Layer 4 of a small transformer language model trained on English Wikipedia (14 layers, counted from 0, width 96).
A neuron's activation on a vector x is SiLU(gate . x) times (in . x), where the dot is the dot product.
The model reads these tokens: "ol" "y" " F" "amily" "." " On" " a" " n" "um" "ber" " of" " o" "cc" "as" "ions" " she" " as" "k" "ed" " B" "ish" "op" " John" " S" "ween"

The vector x that enters this layer's MLP at each token. A number n stands for (n - 500) times 0.0043.
0 "ol": 479 521 426 528 469 654 362 246 444 575 318 613 540 390 462 612 571 534 425 452 732 472 498 460 499 632 509 492 356 376 519 585 639 501 498 584 611 392 418 591 433 467 419 702 705 319 464 544 564 432 581 503 491 406 387 527 468 346 456 512 698 592 606 451 403 406 597 591 441 524 615 422 623 646 488 704 461 376 441 628 568 749 512 516 360 445 515 520 342 474 613 394 549 641 559 572
1 "y": 497 621 494 471 464 555 475 548 631 595 317 658 367 435 541 386 512 471 499 542 565 284 385 476 480 529 470 519 633 499 409 405 435 470 567 784 693 460 456 447 443 689 539 496 615 349 548 632 396 425 451 345 457 564 446 402 586 710 661 479 524 575 542 443 474 385 578 579 549 458 496 390 581 641 527 673 459 276 623 523 450 628 613 480 483 552 497 598 464 747 348 511 644 555 653 377
2 " F": 278 431 681 413 504 419 571 443 518 323 577 533 500 553 831 378 523 550 586 464 535 469 558 636 582 652 395 561 583 419 493 525 618 589 438 765 654 585 403 449 408 562 615 327 497 280 162 550 418 471 514 562 489 614 477 540 479 446 707 557 457 515 477 482 490 522 639 622 463 502 502 540 596 278 409 635 634 433 537 467 496 367 445 482 429 513 648 557 658 633 541 501 419 593 470 443
3 "amily": 503 629 520 525 486 351 542 489 430 528 439 472 321 262 681 366 430 622 267 479 406 494 469 484 478 359 510 520 416 683 413 444 369 466 499 600 392 455 563 612 392 566 442 239 617 398 348 538 419 353 477 423 573 437 556 309 756 532 553 619 476 485 573 732 467 454 644 435 494 415 561 517 616 633 442 460 493 456 567 355 478 392 365 544 632 523 430 594 699 825 352 527 435 405 317 494
4 ".": 380 574 449 545 448 459 307 621 541 482 328 502 590 651 708 405 587 400 421 471 723 496 458 504 449 442 602 489 457 491 517 550 365 557 586 741 524 456 532 555 360 480 557 421 506 384 368 468 366 452 520 297 412 371 573 495 604 453 365 596 523 578 556 456 451 537 533 453 508 224 486 509 395 682 491 549 436 564 768 206 498 466 630 403 402 504 461 549 613 580 390 568 495 561 323 521
5 " On": 330 559 634 380 592 443 432 410 712 263 487 642 496 477 590 525 533 715 631 599 603 329 481 510 549 568 510 583 494 441 460 504 500 639 270 648 598 570 481 303 414 406 708 469 617 394 432 534 444 680 367 598 541 463 529 494 460 553 481 606 422 637 484 476 611 470 490 463 672 597 522 641 473 438 647 564 496 324 417 502 526 532 581 617 504 632 585 442 683 332 451 492 330 612 560 513
6 " a": 409 611 401 572 628 494 475 144 507 429 476 512 612 660 504 399 519 578 622 502 341 632 237 466 568 544 408 381 472 629 382 422 590 533 620 764 515 563 447 333 320 493 468 597 727 437 522 592 506 423 539 508 597 477 537 333 658 484 383 330 268 537 585 425 440 374 475 473 634 465 401 569 562 572 388 572 546 391 584 315 458 428 441 390 641 478 470 491 513 538 585 425 570 599 507 478
7 " n": 72 518 438 464 556 498 294 432 443 333 382 649 527 531 317 453 668 519 573 518 374 553 690 495 739 382 572 518 486 549 494 403 655 671 468 474 709 555 458 713 443 560 453 432 637 513 472 500 533 393 514 388 431 331 510 430 512 605 576 435 567 739 472 352 454 489 510 481 520 565 395 417 424 436 511 545 525 481 597 446 438 435 630 559 593 420 687 623 563 326 535 598 536 574 248 506
8 "um": 549 609 343 460 516 562 506 442 443 443 368 492 406 399 587 555 447 679 302 495 417 615 397 568 455 543 365 659 340 275 586 393 459 423 355 545 542 417 426 613 590 523 351 471 608 440 466 587 352 521 532 535 599 586 471 372 643 606 716 563 582 387 481 429 738 495 705 480 493 465 479 572 509 524 513 445 293 501 484 496 583 666 561 426 765 372 439 588 459 463 527 214 550 469 575 322
9 "ber": 297 556 642 406 406 732 570 570 511 507 480 461 651 480 644 795 473 333 661 485 470 477 746 442 548 606 565 392 684 387 434 637 308 519 415 683 345 488 456 478 519 820 606 604 718 390 507 562 587 475 423 349 400 488 492 689 519 498 409 520 627 427 454 584 553 560 533 475 535 585 683 516 442 430 569 534 597 229 583 383 486 441 470 636 454 563 518 477 429 410 516 627 431 421 557 403
10 " of": 370 788 470 437 519 370 624 421 533 444 448 470 598 415 576 513 507 416 326 561 567 575 655 475 538 582 505 456 468 451 528 459 495 474 485 814 460 508 342 395 473 435 519 483 532 481 554 416 563 581 308 334 623 535 598 636 478 451 471 500 667 470 427 585 479 311 542 434 485 661 438 538 528 485 511 476 649 560 687 498 530 399 511 683 677 524 502 421 612 587 459 487 516 595 468 487
11 " o": 443 543 574 506 414 411 471 512 497 444 462 685 560 448 359 529 619 531 335 567 585 463 532 501 830 336 442 482 486 523 450 317 450 422 609 703 451 604 464 394 371 348 460 417 736 486 499 527 804 540 487 696 572 452 605 351 750 573 442 485 411 579 616 529 588 494 625 499 456 626 392 605 478 451 512 522 655 330 579 478 447 583 746 373 622 430 550 502 363 527 417 339 484 362 225 503
12 "cc": 386 491 437 559 422 296 463 555 451 458 388 486 748 367 454 383 633 628 513 489 781 537 537 518 562 327 548 546 343 564 518 494 493 469 592 590 563 407 473 603 565 354 556 597 522 454 610 652 485 453 464 565 465 511 551 227 293 380 648 668 438 345 453 188 602 591 539 517 370 400 618 411 503 709 623 420 451 380 704 605 483 393 487 391 596 373 540 423 529 424 514 526 359 533 317 444
13 "as": 582 501 585 665 518 584 438 434 427 379 397 479 521 207 545 421 648 455 251 551 605 563 360 553 393 295 395 388 422 382 539 683 411 504 400 748 720 567 461 463 612 578 603 491 604 372 519 497 721 473 514 517 541 542 421 585 616 477 572 464 561 501 407 358 447 527 431 344 500 420 534 401 352 438 505 512 447 443 470 462 475 634 270 401 830 468 577 579 335 331 350 483 543 398 588 401
14 "ions": 599 583 489 529 428 505 719 333 527 502 404 477 594 497 480 477 407 711 526 431 527 501 591 534 536 332 494 263 393 522 544 338 391 519 395 480 595 528 488 448 575 541 597 656 719 354 402 585 764 534 387 542 554 456 478 498 471 609 589 543 526 506 486 277 486 586 559 478 491 482 504 295 539 552 632 469 590 526 733 438 450 532 502 561 455 582 518 569 625 626 221 419 604 546 364 494
15 " she": 252 564 423 408 344 416 477 380 361 423 433 441 442 659 519 402 579 593 584 513 465 432 465 513 720 541 335 373 371 633 357 695 421 516 612 519 559 641 484 411 483 619 686 387 766 490 558 434 486 443 556 411 463 531 499 556 819 583 789 592 489 541 577 347 385 531 591 444 390 493 468 461 392 627 555 582 725 535 495 426 540 579 449 722 630 466 490 490 446 534 408 631 417 371 444 480
16 " as": 552 628 558 623 618 383 461 459 415 432 456 650 544 613 445 28 597 568 424 542 597 513 510 474 443 252 411 483 446 456 409 725 562 428 538 651 464 728 496 282 441 718 705 660 607 475 492 507 564 596 485 484 534 538 626 603 532 430 619 317 493 504 561 504 490 483 639 484 455 646 525 560 422 660 625 476 423 433 643 344 517 539 561 538 519 488 466 539 447 459 377 530 560 533 496 556
17 "k": 409 656 359 539 411 546 623 653 580 571 412 747 418 626 593 414 493 569 410 542 411 667 484 518 542 437 268 639 621 562 526 573 383 532 549 548 377 511 583 307 369 649 559 692 544 356 493 603 607 465 576 368 369 620 490 454 496 424 750 530 745 520 458 543 442 468 498 580 606 563 568 332 555 454 513 558 477 618 377 526 551 485 637 682 644 597 574 515 595 252 480 431 512 476 524 451
18 "ed": 507 589 638 628 586 467 507 571 560 472 358 474 759 605 685 559 580 612 621 469 600 471 538 479 284 455 433 508 532 611 517 449 583 446 374 424 530 352 484 517 303 541 602 491 704 499 491 379 528 522 373 536 499 598 452 396 475 525 596 205 595 310 521 512 619 479 530 693 517 582 445 441 568 537 632 629 406 456 742 425 491 388 616 734 510 538 461 425 517 311 493 525 461 370 535 495
19 " B": 274 505 544 475 604 461 457 430 487 447 505 425 439 434 679 404 444 636 459 518 372 408 487 790 415 513 380 425 353 658 530 365 649 538 491 686 487 468 451 502 395 461 630 425 629 194 464 620 432 477 496 567 434 628 461 537 361 487 469 571 525 490 520 519 461 563 583 500 597 474 514 542 491 576 472 359 561 371 499 411 554 323 678 564 539 550 513 616 647 304 637 402 574 492 456 544
20 "ish": 260 628 627 598 522 524 542 432 536 471 442 463 370 172 611 599 440 561 441 575 587 388 496 408 558 417 590 409 467 730 526 376 519 515 563 575 466 507 441 540 316 533 502 512 464 357 506 411 509 489 507 593 482 706 548 461 553 503 385 430 553 449 487 683 340 521 496 465 517 610 460 559 450 661 445 398 407 366 582 504 572 422 344 691 863 652 520 590 440 637 431 381 275 400 634 460
21 "op": 343 567 278 549 420 546 448 549 479 462 331 658 302 503 668 469 420 541 455 595 491 508 545 480 439 257 631 440 569 340 407 284 278 455 705 470 476 511 429 461 425 618 643 433 593 520 515 572 458 477 526 565 474 596 574 669 421 424 537 442 264 622 426 735 499 578 434 445 565 496 574 678 417 539 528 582 342 181 517 453 530 414 515 471 513 619 423 539 515 431 512 301 431 436 345 563
22 " John": 459 572 510 594 417 422 622 621 660 495 496 481 237 474 455 332 522 459 627 453 512 472 483 458 478 419 474 539 234 593 487 597 553 524 142 737 312 462 421 461 415 567 511 401 595 343 475 535 295 589 531 406 448 618 623 537 637 386 403 671 555 521 494 544 489 460 520 458 613 488 665 426 320 600 438 582 500 480 558 455 511 473 548 660 637 553 551 520 467 386 317 641 382 545 673 650
23 " S": 280 544 423 674 576 390 445 588 500 380 632 571 594 480 553 468 502 622 419 539 484 444 405 683 374 500 562 384 550 539 484 541 640 396 392 703 665 556 317 443 454 565 535 301 722 293 505 571 692 442 622 560 442 584 560 501 689 536 542 497 491 459 511 363 463 507 458 501 561 535 477 345 464 482 437 419 730 569 792 420 454 484 435 497 441 506 631 576 628 497 559 468 500 452 382 556
24 "ween": 414 643 219 587 463 470 582 398 599 431 525 413 671 333 463 345 194 574 637 525 505 431 434 483 411 521 477 605 492 466 426 641 453 482 222 695 509 425 420 516 453 666 577 559 680 465 426 320 334 610 520 547 537 560 511 597 298 550 384 484 636 639 606 417 428 433 407 511 528 558 498 568 655 367 620 509 330 432 630 428 486 583 487 449 731 694 465 586 541 482 444 545 362 600 502 582

Each question shows the input weights of one neuron of the MLP. A number n stands for (n - 500) times 0.0013.

n362 gate: 412 457 546 495 404 431 555 409 559 479 527 450 551 630 535 533 495 461 409 534 530 650 493 587 384 440 502 403 482 415 493 527 491 529 506 391 485 451 562 449 530 580 542 415 476 565 538 439 456 496 510 531 496 577 523 482 548 413 630 483 452 479 557 550 515 533 541 436 570 566 406 588 480 585 489 457 607 481 532 480 512 509 418 480 537 509 413 458 545 528 534 550 425 518 592 525
n362 in: 462 547 500 540 481 565 540 509 510 542 494 565 454 549 528 370 543 551 505 517 525 510 495 500 497 415 520 458 592 436 392 558 558 524 496 413 447 415 447 479 465 523 498 482 563 468 489 461 407 437 567 488 445 487 332 571 539 500 395 437 456 472 511 515 555 553 488 471 512 542 616 637 439 494 417 561 473 530 535 458 649 469 426 585 552 450 489 493 594 463 445 506 509 495 513 512
On which three tokens does it fire most, strongest first? 21 "op", 15 " she", 16 " as"

n21 gate: 526 306 521 458 547 359 565 538 314 420 722 428 527 632 538 567 473 597 623 534 323 623 542 472 519 831 654 352 256 408 298 562 251 475 577 434 488 411 681 493 821 432 378 357 515 556 515 475 625 473 702 438 691 466 328 330 548 466 424 467 563 593 559 504 360 390 508 311 379 540 405 337 628 405 464 472 599 386 523 657 599 430 338 454 531 696 518 540 492 291 826 791 622 599 584 546
n21 in: 507 603 528 530 459 364 530 515 332 407 494 608 456 464 386 431 449 588 339 500 470 316 661 381 695 617 470 556 544 417 426 627 575 577 419 522 560 532 685 452 253 330 613 347 500 393 404 617 573 564 348 609 613 546 440 631 322 467 196 430 633 549 436 450 423 500 311 394 247 544 500 421 422 570 517 366 443 446 569 401 313 781 270 422 520 619 459 520 408 493 564 587 483 490 556 634
It fires most on token 8 "um"

n293 gate: 587 543 484 482 413 464 489 434 515 364 525 332 418 465 439 604 358 644 605 543 431 333 614 324 448 512 661 474 437 482 568 587 358 500 687 628 275 648 378 540 386 472 558 323 463 530 423 497 483 521 551 403 488 377 494 389 610 530 401 514 339 497 420 618 478 406 328 546 392 576 414 472 684 724 475 516 486 273 398 461 580 494 631 374 408 488 455 536 456 341 516 436 524 586 556 685
n293 in: 409 512 515 565 589 492 432 253 453 451 568 474 503 482 489 658 561 685 673 611 544 453 489 557 700 508 398 411 406 497 426 547 528 470 701 518 491 491 399 364 632 583 475 488 505 403 619 480 620 511 433 558 396 551 620 376 585 445 565 516 394 386 487 601 486 472 547 561 435 396 424 531 508 589 596 462 356 348 441 482 482 624 556 400 634 427 581 604 368 491 553 495 613 573 307 318
On which three tokens does it fire most, strongest first? 6 " a", 11 " o", 21 "op"

n164 gate: 597 542 531 439 556 639 473 638 322 463 388 588 411 403 533 516 538 484 572 364 537 596 326 680 723 338 378 616 647 574 533 450 390 500 454 524 406 608 557 355 531 220 548 513 616 466 375 474 494 512 615 579 466 549 543 500 557 559 556 491 518 455 655 420 542 563 406 512 509 423 530 398 572 580 478 250 595 716 548 589 537 593 494 697 519 535 420 387 476 698 497 587 700 267 620 603
n164 in: 528 563 526 574 523 515 515 365 483 511 484 587 438 540 520 663 459 391 546 583 411 581 318 539 492 402 378 323 451 284 613 319 436 452 476 461 742 473 595 417 554 437 456 448 422 547 511 487 530 555 594 263 314 551 514 363 629 557 500 456 427 273 469 577 593 644 666 430 395 577 432 512 506 566 432 405 538 602 572 575 559 519 521 590 584 647 412 537 737 473 479 535 642 387 423 425
On which token does it fire most, and how strongly? 24 "ween", at about 0.33

n117 gate: 596 568 442 461 564 625 556 544 663 417 665 823 403 560 492 313 492 446 301 440 623 354 461 662 639 533 368 347 516 611 432 337 371 500 529 432 708 458 545 534 590 652 443 311 302 565 477 540 213 715 554 504 567 531 437 380 585 567 508 285 496 300 389 677 504 489 176 370 500 759 322 680 632 255 264 500 575 485 544 563 244 454 732 652 508 645 659 586 527 624 359 489 516 467 516 762
n117 in: 652 442 626 388 458 547 682 563 435 508 496 480 221 439 459 609 284 700 610 623 511 546 478 462 348 371 597 819 481 481 464 496 350 613 612 402 584 668 461 500 537 733 449 363 471 479 387 573 500 420 379 589 470 582 337 492 611 462 464 377 614 677 419 658 643 381 646 621 664 284 561 488 492 572 613 335 471 565 679 599 484 746 781 351 530 616 591 635 336 615 805 667 547 402 680 450
On which token does it fire most, and how strongly? 1 "y", at about 0.82

n272 gate: 415 584 467 522 288 655 668 586 458 551 503 416 599 507 522 371 258 602 565 523 622 523 567 356 535 427 446 529 526 394 639 420 673 596 622 583 317 405 586 482 576 410 599 500 574 462 466 536 528 390 342 503 602 544 535 656 503 737 674 500 619 519 522 426 352 434 637 565 503 399 655 440 582 457 410 449 534 405 497 425 351 320 341 461 638 526 515 561 686 817 285 611 520 417 474 629
n272 in: 419 605 613 558 497 588 519 503 549 497 550 513 456 411 416 434 666 510 472 530 429 601 618 735 494 528 395 427 274 589 444 693 435 328 52 459 484 578 484 438 557 621 629 373 529 584 485 472 567 407 377 531 549 424 494 673 586 512 407 479 488 428 459 567 510 406 509 645 298 348 595 424 562 538 462 646 523 439 568 569 407 426 465 667 359 384 491 442 380 355 621 414 393 595 509 565
On which token does it fire most, and how strongly? 9 "ber", at about 0.41

n72 gate: 643 579 635 480 639 394 459 303 352 563 449 437 558 453 853 517 432 444 557 452 420 630 447 415 542 606 392 622 608 500 333 229 480 522 644 641 539 355 414 423 339 577 497 493 510 527 738 497 446 493 409 565 593 704 487 456 386 420 364 417 445 490 471 460 472 404 507 542 497 544 611 414 547 570 407 323 462 573 486 519 198 481 469 537 400 636 315 407 585 560 427 469 678 796 642 658
n72 in: 491 558 511 379 429 569 419 507 481 649 529 394 559 474 419 475 307 419 509 486 316 353 467 358 366 415 464 470 546 436 523 377 627 446 567 509 461 274 453 509 437 497 406 285 426 363 627 539 503 509 455 335 576 449 192 481 393 372 393 322 553 729 535 363 490 387 543 491 527 561 510 336 472 468 383 468 509 260 395 429 467 399 525 423 457 328 480 593 689 391 508 509 399 573 448 589
It fires most on token 6 " a"

n322 gate: 611 514 443 518 662 462 604 503 658 485 629 384 503 603 379 405 553 481 271 699 500 586 600 464 221 481 579 360 444 438 491 537 700 422 484 456 652 497 601 671 485 542 554 349 547 590 458 520 453 562 640 541 405 509 463 385 434 380 456 359 360 617 533 659 506 486 547 381 382 427 318 309 506 526 332 487 438 488 458 437 437 616 582 456 352 638 374 503 654 607 556 638 481 671 439 447
n322 in: 364 550 331 662 587 571 525 574 629 525 548 564 577 539 440 409 591 538 486 540 522 639 635 530 462 706 445 261 517 197 404 542 692 402 336 399 617 424 543 665 442 555 494 515 586 566 580 523 540 534 490 426 472 489 500 421 470 464 584 396 495 565 540 530 654 495 576 535 464 344 342 382 500 394 431 453 542 370 560 428 578 489 466 461 414 682 487 539 497 558 523 505 474 566 621 405
On which three tokens does it fire most, strongest first? 23 " S", 20 "ish", 11 " o"

n28 gate: 648 565 606 354 631 529 676 681 347 507 579 492 389 539 412 470 555 413 580 406 381 266 361 395 482 722 564 411 689 493 604 555 632 520 462 386 557 272 670 428 631 504 337 374 455 572 479 636 514 750 647 595 367 486 389 435 525 299 288 707 497 539 636 615 323 540 584 270 479 449 446 470 599 490 467 607 744 524 416 674 267 462 326 384 370 445 417 484 571 576 470 520 652 385 493 707
n28 in: 531 312 465 513 351 559 449 223 625 373 488 420 464 589 519 425 464 372 494 641 721 660 522 616 478 362 522 642 323 357 378 431 409 528 594 586 430 564 529 579 491 580 579 622 432 436 528 333 399 352 442 432 525 447 529 529 553 725 694 225 478 444 522 462 757 541 368 617 572 594 438 411 432 536 467 419 378 473 421 506 603 522 621 696 548 510 561 605 534 523 570 557 444 664 361 391
It fires most on token 23 " S"

n161 gate: 437 538 434 523 543 527 474 377 480 422 429 292 500 293 433 279 245 534 323 418 516 363 433 396 554 349 363 484 559 477 740 567 622 647 507 597 387 644 530 621 551 449 580 652 484 408 547 377 500 634 376 546 380 542 516 319 354 442 444 456 560 532 393 610 442 639 391 509 404 401 685 372 573 683 396 448 453 699 548 376 514 491 507 352 399 390 562 587 513 613 321 604 577 275 555 592
n161 in: 512 385 503 573 456 579 549 466 578 522 403 387 462 394 364 354 522 575 311 461 553 447 445 514 536 389 376 384 569 408 527 537 550 674 474 479 412 565 453 565 512 477 611 638 548 342 414 378 521 559 413 409 543 570 469 369 482 518 471 373 527 572 369 518 494 554 631 515 327 336 599 363 519 632 319 621 588 671 641 365 650 584 554 357 349 591 588 580 561 623 308 682 402 179 589 528
On which token does it fire most, and how strongly? 14 "ions", at about 0.84

n78 gate: 618 541 539 398 467 353 522 480 487 377 531 395 469 397 559 624 382 413 454 443 508 686 428 511 448 552 473 435 459 457 524 505 474 367 439 606 603 564 510 746 560 445 487 497 527 608 578 458 474 513 505 490 382 440 625 439 510 630 588 584 415 388 544 528 339 467 434 507 483 577 346 406 620 596 687 401 334 505 452 439 579 359 472 525 470 451 522 539 409 563 558 366 562 562 552 447
n78 in: 581 427 574 559 498 446 465 477 542 468 596 667 429 440 482 519 279 580 613 552 421 512 500 609 457 474 360 452 484 341 493 350 481 528 544 498 471 515 566 489 493 601 408 475 440 542 516 430 438 407 483 606 378 366 491 498 565 500 627 562 522 377 491 450 375 483 561 525 327 447 579 545 591 509 469 441 278 493 470 453 383 418 502 551 588 613 533 466 423 524 511 528 443 555 521 449
It fires most on token 8 "um"

n11 gate: 381 410 523 412 420 411 523 469 423 447 350 433 581 558 403 526 565 543 469 489 370 633 533 563 440 495 543 603 595 500 466 345 459 390 524 422 387 344 406 407 402 455 466 253 446 391 434 488 422 464 574 404 652 575 467 500 537 508 483 534 399 681 576 713 444 448 433 360 641 505 519 524 373 539 581 514 568 461 498 519 357 493 332 567 464 487 573 473 548 586 477 564 631 550 571 510
n11 in: 331 530 456 355 613 454 351 489 445 361 374 423 544 436 507 495 531 630 605 468 533 441 491 567 472 534 456 554 505 602 475 487 527 581 423 468 348 462 437 464 432 438 629 422 486 377 511 496 452 486 504 420 538 477 462 713 661 448 595 480 482 551 482 514 530 632 478 505 591 538 413 640 490 468 478 543 582 532 502 577 408 484 451 474 405 592 477 342 416 485 480 393 697 571 509 416
It fires most on token 21 "op"

n133 gate: 647 488 556 481 816 507 426 468 539 382 476 527 526 462 538 546 428 493 471 543 529 532 192 462 321 467 487 548 438 680 589 549 546 695 547 441 537 636 523 463 360 520 546 575 540 796 519 396 629 306 480 569 289 319 532 422 366 535 427 435 553 456 450 510 530 473 708 413 421 362 427 537 523 595 424 404 374 657 342 431 535 550 550 490 448 293 466 522 219 466 471 494 609 493 647 477
n133 in: 558 441 399 567 473 570 405 454 422 651 517 379 272 462 416 659 536 616 685 617 488 559 556 519 685 527 579 547 497 459 312 420 425 520 678 517 288 638 488 449 602 472 342 494 497 438 517 574 517 554 540 482 603 681 485 680 592 411 492 449 336 480 454 412 475 453 398 632 629 446 605 503 668 545 720 453 650 523 457 588 529 411 531 392 607 515 610 490 593 590 609 600 637 537 353 357
On which token does it fire most, and how strongly? 6 " a", at about 0.23

n108 gate: 441 473 460 508 494 351 466 442 547 393 453 396 497 728 446 540 430 558 351 428 536 475 497 330 446 534 762 508 431 637 387 318 589 521 494 344 590 535 466 487 514 612 596 421 548 568 585 652 510 541 502 561 541 579 582 600 350 579 390 400 612 652 471 563 532 546 439 532 538 524 568 474 464 453 381 270 597 529 568 508 550 399 523 264 607 486 361 571 414 604 550 559 429 426 516 572
n108 in: 546 462 608 498 497 556 566 672 430 498 410 675 296 613 373 467 677 332 537 444 460 550 586 405 374 456 407 466 513 465 483 400 475 456 495 588 469 518 569 424 385 459 337 344 510 486 584 420 438 615 541 553 334 468 552 548 539 423 465 412 449 437 502 342 477 516 611 517 527 550 393 415 475 633 551 387 431 448 459 535 629 459 472 490 383 627 524 427 432 495 516 402 538 633 525 580
It fires most on token 21 "op"

n368 gate: 464 469 453 438 532 547 508 411 315 520 691 527 594 417 646 724 523 485 537 412 428 440 503 508 411 403 461 440 578 371 379 432 433 434 488 426 428 576 441 563 641 655 565 582 370 463 478 474 544 546 338 547 611 311 611 500 274 477 484 442 658 397 541 452 374 513 549 456 684 606 537 657 337 585 538 527 503 623 630 444 512 522 568 474 598 436 544 406 359 530 618 361 524 435 324 402
n368 in: 497 493 635 492 476 532 442 355 461 570 547 451 519 390 531 704 269 596 560 472 586 568 557 529 569 575 418 541 315 516 530 506 330 408 516 525 563 574 559 495 451 459 532 614 450 479 638 493 602 553 457 423 682 477 622 605 553 664 458 617 530 376 686 529 538 577 437 555 359 480 447 449 529 443 661 442 420 368 395 539 691 487 591 495 670 484 517 557 495 399 524 607 508 519 516 463
It fires most on token 9 "ber"

n365 gate: 485 388 528 497 492 489 598 669 495 444 571 551 353 447 500 421 612 522 415 486 474 518 561 491 530 606 581 477 490 662 397 405 482 432 627 463 476 565 632 552 454 529 463 456 473 671 433 533 583 534 507 450 492 558 490 557 403 482 388 387 502 403 644 454 344 479 471 530 249 483 525 479 542 454 418 451 632 490 343 510 339 517 466 500 567 277 547 547 462 557 554 454 429 511 693 722
n365 in: 464 536 506 532 496 391 465 444 456 552 450 690 393 453 577 388 578 449 467 535 557 380 500 526 566 606 448 470 500 419 466 562 567 524 629 559 684 454 630 364 517 546 448 605 399 550 414 458 592 557 540 464 441 515 428 354 415 544 523 454 515 383 441 500 386 603 485 498 401 506 408 529 447 463 417 477 535 500 477 388 535 420 408 613 555 420 527 451 521 397 442 365 480 435 506 533
On which three tokens does it fire most, strongest first? 24 "ween", 20 "ish", 9 "ber"

n357 gate: 596 449 451 410 346 394 656 509 530 426 573 517 380 566 649 516 552 565 497 481 481 521 574 529 581 475 529 619 597 519 385 494 486 665 410 608 550 415 577 554 524 503 445 582 672 585 495 485 482 653 410 500 386 476 497 476 350 460 477 467 547 417 469 556 701 480 503 436 629 571 474 456 435 579 343 591 645 643 491 577 385 443 377 524 356 481 492 620 503 396 366 622 725 478 656 449
n357 in: 546 553 489 591 498 476 420 624 471 589 473 379 449 492 303 490 406 662 650 519 578 474 491 455 382 461 586 509 431 287 529 508 582 409 425 452 358 458 444 518 547 473 515 608 320 485 530 572 525 483 444 466 413 514 599 512 594 566 531 498 440 495 541 422 483 437 493 514 491 437 480 405 641 412 612 495 401 450 455 454 582 441 485 428 483 505 450 471 667 527 556 546 405 666 303 519
Its two highest activations, in order, are on tokens 20 "ish", 11 " o"

n340 gate: 524 507 516 527 601 518 518 476 537 474 445 537 451 530 529 424 525 497 479 512 585 523 435 523 554 453 477 513 425 561 496 502 582 458 509 471 548 429 371 457 529 462 539 480 541 592 499 492 570 522 528 441 488 484 598 447 460 533 456 506 533 497 434 507 456 520 516 499 451 571 469 545 500 578 524 483 514 490 500 543 492 621 553 538 494 507 423 480 509 479 533 475 569 482 429 346
n340 in: 492 543 575 491 471 552 548 535 504 560 438 447 567 582 489 451 481 388 489 558 496 511 465 546 477 427 487 388 510 432 463 556 460 444 402 442 530 402 427 482 586 554 501 440 521 557 468 445 480 450 511 499 462 501 613 445 495 473 501 493 495 435 468 530 477 509 488 434 499 510 500 516 508 547 470 516 474 460 555 463 426 480 489 477 507 489 523 527 492 523 524 515 504 506 472 554
It fires most on token 16 " as"

n131 gate: 371 435 633 543 426 350 477 483 498 580 436 577 487 554 453 522 430 555 457 533 502 582 464 461 485 600 602 355 489 621 405 519 599 614 396 444 439 566 471 517 506 572 484 424 608 470 396 534 525 507 439 564 586 596 550 546 393 380 467 345 590 466 448 427 523 578 493 517 585 395 574 339 502 488 531 344 533 576 483 490 477 581 413 445 561 493 500 532 504 607 508 464 469 418 438 472
n131 in: 476 406 483 623 418 464 504 495 531 430 587 317 475 442 474 521 466 430 523 506 438 475 424 613 575 666 520 434 513 533 440 448 420 374 522 369 437 524 411 524 588 500 534 522 580 576 398 559 518 510 434 356 465 555 434 534 452 397 577 512 550 419 552 411 641 588 479 510 567 466 582 386 523 480 491 485 559 508 464 467 518 590 449 475 641 426 589 516 482 568 426 603 491 444 498 462
On which three tokens does it fire most, strongest first? 14 "ions", 23 " S", 21 "op"

n301 gate: 373 626 469 488 534 423 608 449 326 413 566 449 416 680 458 488 559 474 412 576 479 336 506 453 692 416 494 482 573 576 387 175 368 600 331 407 439 580 425 486 551 588 369 413 558 500 515 533 500 436 530 703 651 572 705 488 323 572 428 433 491 515 602 401 437 452 463 564 575 546 441 597 411 399 522 343 520 520 630 325 490 438 625 482 351 549 642 482 429 643 309 367 400 372 509 625
n301 in: 619 431 456 348 408 535 465 646 448 404 519 405 494 445 305 456 483 479 383 648 412 614 410 472 575 331 539 500 603 506 489 475 491 563 455 331 473 623 657 636 548 485 313 300 456 427 404 591 424 466 503 555 610 374 534 529 489 480 406 418 596 649 530 415 533 508 342 464 559 538 469 656 241 430 421 316 565 609 520 492 301 505 558 400 415 538 641 517 475 586 409 426 576 383 539 397
It fires most on token 11 " o"

n339 gate: 590 433 514 412 590 462 633 572 701 463 532 548 296 440 326 399 491 590 706 519 485 463 485 480 515 327 419 190 546 623 503 444 544 473 300 247 548 587 572 573 633 455 333 598 518 581 382 458 597 611 469 453 399 500 589 494 548 485 459 579 580 420 565 564 657 347 559 417 316 503 408 627 556 491 332 705 561 562 460 620 341 542 396 543 479 431 506 646 587 526 492 592 572 465 360 469
n339 in: 432 399 707 599 432 423 539 515 396 373 648 468 472 509 544 346 551 497 584 490 419 475 508 548 565 603 309 335 326 464 476 485 339 463 395 449 494 614 491 548 522 601 494 704 492 548 489 464 548 701 492 576 630 558 481 590 557 525 471 497 584 227 626 693 599 533 337 658 396 489 405 489 537 495 365 550 466 489 502 505 587 441 477 416 575 497 505 512 356 611 543 633 480 434 423 550
It fires most on token 4 "."

n381 gate: 364 447 572 548 514 585 519 563 440 428 513 447 714 491 455 439 519 421 597 435 554 336 550 529 469 569 458 473 565 436 418 294 475 497 709 585 407 491 649 528 355 508 368 349 469 613 544 500 526 422 471 557 396 484 679 576 563 513 373 438 643 638 570 679 452 478 410 352 376 610 517 547 465 541 619 466 631 554 336 490 622 562 528 424 613 442 344 470 568 576 468 477 428 489 423 470
n381 in: 423 444 463 519 589 476 561 521 463 479 478 590 535 548 542 529 463 394 448 500 603 324 521 473 481 509 508 481 556 417 494 472 646 460 462 523 455 473 544 441 445 562 605 402 665 559 636 618 453 420 443 485 538 618 603 524 429 530 508 514 492 571 545 623 543 559 483 450 540 478 546 522 524 388 513 334 482 492 566 498 532 618 522 476 526 596 416 585 454 758 465 494 502 401 506 591
On which three tokens does it fire most, strongest first? 11 " o", 20 "ish", 21 "op"

n93 gate: 528 522 299 360 545 682 489 694 467 440 408 598 691 448 480 329 587 487 484 423 557 638 568 227 449 171 337 304 492 581 601 364 348 674 368 372 436 633 504 608 488 589 583 698 169 522 844 355 403 602 463 249 464 396 468 402 480 605 523 477 551 350 379 911 538 515 250 559 452 654 400 529 340 326 358 603 508 612 406 572 627 657 492 557 427 446 372 472 440 504 363 420 554 362 765 398
n93 in: 575 556 799 450 645 421 445 289 516 488 551 520 366 604 477 524 468 419 368 709 593 326 397 595 677 536 519 412 523 550 522 362 759 538 553 474 703 484 540 452 607 576 615 377 455 472 515 525 448 807 795 594 354 405 427 547 455 184 397 530 346 695 638 396 520 589 520 440 485 577 483 404 739 515 241 480 434 803 497 450 421 317 754 496 450 551 437 708 481 309 734 645 448 456 420 496
It fires most on token 3 "amily"